Layer 5 of a small transformer language model trained on English Wikipedia (10 layers, counted from 0, width 96). Numbers have three digits each and are written without spaces.
A neuron's activation on a vector x is ReLU(gate . x + bias) times (in . x + bias), where the dot is the dot product.

Input weights of the MLP neurons that the questions are about. A number n stands for (n - 500) times 0.0015.
n4 gate (bias -0.106): 574484516404322638576537527447551869525529562397669422243423796393608334599650437432348328315558517592747542548600466540508496563390516428349375332483134587589433081451525472393700724321341394588620389416703500741731554373488543564796492611513397641442484661364342614291799583513572563355
n6 gate (bias -0.097): 697568284454406336326312635541531348707577538167522367500567656557569489559611601685543500601355628400500534507496473460607386473531508661612715281492285857363473610630383586547347273492377467442458606488639227488522236591287567562242485405387617504588548730500625451376545554625402368618
n19 gate (bias -0.132): 550515435512452303480539612397488544620775617635696650480294508554500570709528508536484366563883492692396313620614225500322539760800654599425568343577620647512634500538524523388624730617394482673492652567763414488398418277372556488573585658401469380395387532321352306272561383529560397647
n26 gate (bias -0.103): 568757466552644721543774199428391709261465624639508508562772670593581483389522539553262685422322362366338619315370517500726364496474555531405698458377292386513328706529522575681351675127556399530334575423460533630662500555814314539707496399208487504530380474277464475509799598621627353389
n38 gate (bias -0.049): 587572390335571551507434388445432553521768507379693486370654411521570238381424461450422163606674496273482402651665627384632660472670483579419584469514730434325581640384514636489600586240549335641636392532431298322446535507576583489455556548486410500672466404379470510658571343511504358448
n66 gate (bias -0.035): 552409457371463332573424628256210504688427472718485666459461679416412496483393777665577378577456487366393568619609452607564560374285496582565392567345339822516536496418537477281385341416347534460608652295492377573449476524536649594409125654496425500428492500320530973445286572399250634572
n138 gate (bias -0.047): 829496228592589687301872467496308451618451618742496418721423455396618609220464531639628427199548340312675500550537628421552404389575625424641593689569593405496456338496380428604791603610535426482474819504305450963577600457496518625439417483406457608750242518469542496491470517050670442404
n158 gate (bias -0.180): 667641363542659312704462576637551431471517736525305467552463654300290555722647466379479554317337373641427504516694606256835487394675250779674427219462331617418585681672355607418457346369568560547651491682570423496275492728333687543517617496491417500209593688547500652685480391456448176496
n164 gate (bias -0.113): 739306585504646368492475338407613400386430406512579411601756317443459668623589612647396544745443329431504529496672298426435663330654439504363346351207231541349417647568288628635668610299582628422287555508615398758464418439219733542536577731725488542381642617651319696466659488564483471741
n197 gate (bias -0.141): 551265486504515429530496465651743541332600731591553518455446634504588581629296556688244475652562546162395452606558685566511471430719388639570500529522776387440692707664522354579455508485662497482423624246523553623436332522547853507580460533485605609566443332380488554185471401419590474449
n220 gate (bias -0.135): 451890589393496484450529578335629467647459545472472621639440417455345667479790554538165372521382717231425410355573591453516451512624690608554539709646297532500537299456467556353600627631475222397219513159348496317472598710172563550484549391438367555721457679604595643641619337419454541451
n225 gate (bias -0.037): 534483372407245487390442500436469563585334606362592547768370423415476326581659330728531419341385307643573544526486438731510534490531497409752338369395272510371624511543448450521409687342507594493500339373543631503733476514558666486459340443465379360438434462668673450285424421622423576446
n226 gate (bias -0.051): 596412569648448553402461517435623480516681434577526339304622330365644477456243377300602619354388577292536593571667480581175396410492812385418545496485574727683343472591630337612516270289457313343508273445617208536398345373631524460596326611662619372629519496615344557410368263467377409485
n227 gate (bias -0.057): 598485357454652586342691577609828543569620638394400458524575344435450389532760617429616252674523476364386420640452384624313424678574318551550437545409589489469523449667461478736524590377615478438660355585710662399452569432542468325424538617512783799550526539402355750336467156568391678450
n228 gate (bias -0.113): 480654236545433476355665583544483366598770294423667532593645358480229709530191613635321181525733496401365360540565533426549471604400520445770337354639617264508645682756533364534694469611384407595447567578649449517312738549773470395435549463676289694763488446492422404590572471530601592434
n4 in (bias 0.042): 493569566601439514616467516427428481493534641672471496500645591684567519557515436500748394440390473333663644322376354430452360796515456511399547518415661621489410508684376327450401420426709619687618375399738283323388607452618389300676706544183551645481597707439316341368464507403576361271
n6 in (bias -0.020): 699447381675705622387326390562432263839536393173383531422386632229361598500371573518473649342700374659477255500716464487562345550573288719491444416167311620527135697613518657601527428374684513284625665684857341568665340478456722755482509354700632569567578509463354356425470513364527264513
n19 in (bias 0.041): 275593403579356546575390483299476332457417645667655558492508604410771469200512460419154562790352623479552324617484354545414266211584616420765511569438405481448330307580500615553460639689539522650461488480703606540485602330251451276516516527596423573657580392516661638718500449512240397582
n26 in (bias 0.026): 485474442496236576466448449373602579507351422551282200771587459662470496213359391462717511676706307465534326575442537549404489519534654247268421402529465621443194515536447457622436544411373392485445489400301745639392518621610619526643485635662456511481482568345445576481525581232504710463
n38 in (bias -0.027): 528386580419400613056451507265575740612596546486412524406342439647416525311409596565450465475472320717543370564577468386343598365397490468273520379437574336382521666442382630583637390542564390649661478507332443436507423434476664589507158597464420594447320504547404469566661451566615610553
n66 in (bias -0.022): 459422481368561460527335468626251515665819199500395277469592680366346530185531485569553559633474594571600530363354534461567228367443500550656576511448444671550424450737435727570319512447526418610635500243360558542562507686560516642355444634397352222470522370684441661602467425283450546519
n138 in (bias -0.005): 472428238496296564368647770379533417590628345569354702525428508601140655335517317655388809380309474128425484571590516613760289554782500433492756536492379375375401492504653369508584561705418380516504735516153406612528533561281475542472370560471359576627370417396685556474401496457571512419
n158 in (bias -0.021): 587677314548545649456942505582424455565571513292314746572586683839417465577671247365598509438396495404424670374670504346618570504238742312695454431448607539563526437879047248437603665781478500478474581540604584562470408612726573389474478478389513478311415723630602385404619692440308487417
n164 in (bias -0.011): 607372812304544681448366380125301518647644639577508538670610844234768383446397412411535474268302437233469301488464378389711745539434543438552404330427353676487016544504504454473558584656430480531582429630478400755382586389693590562513440551421765424379646548584313508595639651586398368409
n197 in (bias -0.006): 518457489570459561644794656576650481394400496601404514421586463271676610432587623297496572303784401704526383560665681744317737504612369541615624464533539315552496361382534429632564626585290684585588571209549570362443507424467401627580598605646489244294419485564508539473347537396586493449
n220 in (bias -0.013): 505505202698355389403564198509351579578629505568535437373370528654454134595425430458523248611396290208519491390265477691659532329319654477902363617277791672710777655344398442698280554472390539200765294440619377649656518803663187672446377622449500312505359565407461496347460468510491412505
n225 in (bias 0.002): 405483541258700513396380287432616412538444479602517473511507185398528445525316399655472409476585392554746442603565417513387524580441585528420576696623518551563514645366772637645500326410559364583363743604193543472517596520633632644670592510465405465545543297714413550561346428558423462575
n226 in (bias -0.025): 619511406276612514629580558504284455533323580496401457541464507431427413575466385178544554489511580576507525577466397379525533625629619511375377539551222612247625459759459617432422622416515490441285242350803423352535358298449477519493536550533489391591789589608531692527727533504731500253
n227 in (bias 0.051): 552504536623579650710585691652558587545545386432461564680393372577634622534454248767562620426419530624388423602624225399601524677752456546808688592577573278351697496326694532404646784451623250451662592569407508479421759303508412384351427440761789471459685471467500516538638447645650566241
n228 in (bias 0.017): 432785402595407277552440298559570509311653604696337364349627733363465500429642478633439479561693662505354681542518443693715380404294342447552758317269633376452631513399215487820350532435509675500517690691330450531408655573346442773709229598601440562500425482531614749740563806654451727466

Each question shows a token from some text and the vector x that enters the MLP there. A number n stands for (n - 500) times 0.0059.

" June": 619498699681596383585382385468504610369748500596563699450780356638404582522503465464542406590596513564406303476538509677490579439467574478508465628487250596374577427396336455549474401552406574397583217461519638552526611399534557549482571349411509731326499303448586482527516496453466450361
Which neuron fires most, and how strongly? n164, at about 0.24

"F": 699582659670503715570344478574470453443586476644351515393705388501547566424653400444532410568396551536526381475353496641390560533563446407532339391526532576551565363240461576630487571605439435386759334459428637542697478379657534471584342465351499695426613391547434458500539608399552319323
The three highest activations, in order: n4, n227, n26

"n": 672623559790483381527534477592417551416581494522543568469715365465429400447575314558458539509487482521566395418454445449494440540694589373512379631525415652324516423270316588514452373626549542588893295487463591509548534581634604542483518496487322614497391246564440407498455513452560563361
Which neuron fires most, and how strongly? n38, at about 0.32

"es": 615509606580546585545321513381541379393556570406564582448773243492497609491528434688385562550599615613556352290415459543397594457661539341521350359610519672489553338276439439534564546543548713468563367737470675428416490360735578573476358574486326614442473447390571400479483566393554500456
The three highest activations, in order: n19, n225, n164

"ig": 715629491606430465557423650445519463402554484563311563599761432399572565597483558585323373565632577583573452368385323503394685581552431385674411620612298601422555543305418606548398498681393540384694389492442560486504576496511561517287409608251580490472346397600474398424495656416686478387
Which neuron lights up most? n220

"en": 573530641681567409536310522462438458438619546514441670507732359482522531542433536604332497604591636634638409365387564498465574549626639270521397462649321643502630521156360555486477491558560521488761320656346541457521602410535609499282391526410371579407476456454473523347506578432577497398
Which neuron fires most, and how strongly? n38, at about 0.49

" February": 549568627701671338520402433445441563389682515559605633383715396665340584540490514546630407523656520502495367516496495642546554423448485462527454576558137639312567430502318436491440410625515490374625247361415629574521662421529554501533535493351469754382476313473592554513461673486512423316
Which neuron lights up most? n4

"ven": 571566548734537247534384515466491497417553673648533676509645496433474427447572410533447463714631578533550300519401318496419486574571665448616462532474253670491599422250369530489541444723571477438766339502413603468533709327578563564437444518373477565375414392491476488451467651415520367383
Which neuron lights up most? n19

"ual": 711302690648444550348468497513571484275497633576438579335871463516583462371605331535375438576602571530623344351389524568385523336508410498539281541579608652444417409367429506503530562591512673383744431409596639534499450547656597423544294524467435694592463412493459533504366513395562463532
Which neuron lights up most? n197

"m": 777595611612343421538328508607383480533644492500440644588646385542415430530565325735422579551505491626609364537316460422354597520710503368568398548655356532521613433328390580585250419527475559445739416537439614426574628510535616625459483547448451539482450274486546284479589398332621415365
Which neuron lights up most? n225

".": 711635511633600319405461430589515430588637487492690515431664561675365524471497361590397491515560387476479244362448488578487491514635593532499471490519225627385623391421269519467330436693633558412655295461519697516496690540642600574510556448310475671503458451499422353388459570479497499451
Which neuron lights up most? n220

" Super": 739556490784663533358417469516600421364507529708429459434568454538397419543397381512436369545501435627427458277365587459592564462403451515534357569505401782519543515267473584501452483660532674323611294653568712457665450482552617468427224535558483663468351535560582479627409481530500449406
Which neuron fires most, and how strongly? n158, at about 0.27

" Street": 499574556710593382417257462547597478538448387509444664589607404527340485363531344623491496615676463579491446458453470558576466424535605415547495551626143602338650555311426395440431455624542516355695362593431581520779637447691556648450388612366496536277396425438563489532477699383510505309
Which two neurons fire most, strongest first? n66, n225

" M": 663503444594307328471466343572384486227618528448454489557644564599401596462574331658561502634542572664650453376307521448324485478656526367415489578554316629503603527422398710634513323611491606439701375462389690549704582553632636543422351452450568593494475321527416509505561451363501498269
Which neuron fires most, and how strongly? n26, at about 0.55

"d": 597625569620375401689394465501534476408700560452513613577691364545509403453562428596398422473509619618584410421358498636542571538676546474590294454607265552332690415366313660550475417591611496519780374596384601446458678262466580605394497548382451611401374276619492342494435587378592444412
Which neuron fires most, and how strongly? n19, at about 0.46

"3": 780595501682483393416399460551536512360595524497509627328779497559467580504481463639462467545591473499582345452340538591422540565533551330456403533496250642421544362319433484594457436707491581380679254524497641387553671439620668516489493547448351669380453497450545283405461758414526481370
Which neuron lights up most? n4

" |": 645593543719534315418557450567455483476640418385477553370658435663389443542441379659445491634468506463443301461524446630486411589618640533540455462491416808442438384422370501473391452675491547467711291531381563502512580589619611482495574380480398699514385393520397511506478747415592367354
Which neuron lights up most? n6

" ": 737583482553376480488458380599529538428676458640571558335827578582451382513453447595466648617501509503530385443393438615344414431688511456503549546506332821289495392423308541474422483694509449526620253479444717548495455523616579398519463470387498641652524364575468488438469614385499386294
Which neuron lights up most? n26

" 5,": 647385433553516436662475477398437447382795493387469691484829448652494686407480527509784521501633593577517418439474608670580610343575542489372367486625419561401524401445461535692499397541510449455351312371408599376605586439580639541545528410460566484445397341570472424350460623281567476356
Which neuron fires most, and how strongly? n197, at about 0.93

"ad": 493601632630502415556273602469442469474646622559500643546672366524439490452632283591508534651497498562539368495411432633433641455570543268553508396494281543427553432316356559444442448589524639414719265512360715432523687420589566609403489690370517662326430390597598457419408654328580388419
Which neuron lights up most? n66

"able": 690483567670542482433316536476549437481594702650358661531648438512423394380548452549470594515547616508516398272442517623492515370564517452451425440515315607454449408399429428448455648622506534256768361552549581509497579522753613494425284644467554561325459523461585351596476686369546374307
Which neuron lights up most? n158

"ry": 600502544779474435445479537396603521353587620648568525567737321506345512369416465517474512694722549523590467347387586468406529528663531524485374534597296633400519500254334463456367480625557500449801343583457564535533541436646630512373467439430421641429442305441462379457475661524554508383
Which neuron lights up most? n38

"inn": 479506593790438406522516443612430627432627399635427585432925430518490477479428303756545388499653407588660499444389431615528502411502502386468448433511394549431580423401422530575517357569452577513727352431530598491670686401661640471435429427338333567485538391509356456430462536383657452384
The three highest activations, in order: n4, n228, n26

"ue": 571508443677484507489276409360680343461436613586494680404592377429451541524542369550523484533695602661517429321481479475527496495522553451542493545554304639301692391281427412470353637664594495450801335816456653448651523413647505552396339558440474535349494494549541481488419605406557492383
Which two neurons fire most, strongest first? n19, n225

"\n": 668546446667629196417572342517383414510596369577514537353570682579407314463517378637263505491509537591627413411452517643493529400630541466418482553629157643325685396405497474484399586637562482435540257641365562380650601635597661457497630504395522689489495454484425516465563544453496512444
Which neuron lights up most? n220

"t": 638635593761573390402395594607456524445686498453512549475662338558414468520553314583458427498500453509536399490377533581502436562632464542549524569444216605406597322329355618434451407527668617546834353523400691388543568432660581535525522511339436531538382293567551323466452624413584455326
Which neuron lights up most? n227

" City": 596460631673559551454320449475510456466485606521416599542645354611382545490451475690464373558569524644282427361330634673518578205526516389562299445642379504449572545265449473449312509567504613484586475539352692613650524497648669582406405663386436620378465340354559592477510623379597487441
Which neuron lights up most? n26

"ary": 575539616576555463407372513474610484457689583619429532601623320614381396418385499460356479564621533616462503307412702591559569337588416572547382403628243494396470456331394457461396578695529661365827413592611499437517460508689659484425301582422542569530351460498448446517481703415558420340
Which neuron lights up most? n38

"|": 628519381597583477483696354457631341443700431414379623493600719554433439575678319545465392698473541625491389381656455458429508578558544379402507569619376487488509448471372290456564594707553731339595413550386446529652448495514672501496370490392492628436388284510420503482481609345454638399
Which neuron fires most, and how strongly? n138, at about 1.8

" t": 656729564674582440469507513533486480420694395673435506384696454434453472482453315518534582506409511605518432556407347648452456493625452471538423521413384695466619360524355722512356390602480642441537237527556584351747643354699482623460354550508566561428487337593457530495554581380542268274
Which neuron lights up most? n226

",": 648477482625404282661443527501534419433671449208576666480739404659428561491516396467562487515693472562530422484400571514586541454642551523450457544532484727452603323401307531506420430627501556401539258415443529458622575520754686527541535409501537559480376247505468463397495625347576511393
Which neuron fires most, and how strongly? n197, at about 0.11

"ent": 445531563684534489343405617444493454388641669573404707309696454538516564425552403528333502627560651626634417347436424659537596384542514407665360439628415563406593418277513529438456460655517609393815334529485510393527434366590532617373408522412488563341444468496373440400508702494633488373
Which neuron fires most, and how strongly? n19, at about 0.37

"are": 619485650668540628582258554353482446465616550546519580455716355537463592558502576534390392589596581590466426250390538545451498412598603416649390454633426483467604377280483271471388520689437578527696319575505639497619469359622534516382459639499400458438380390542488422477428750413630518344
Which neuron lights up most? n19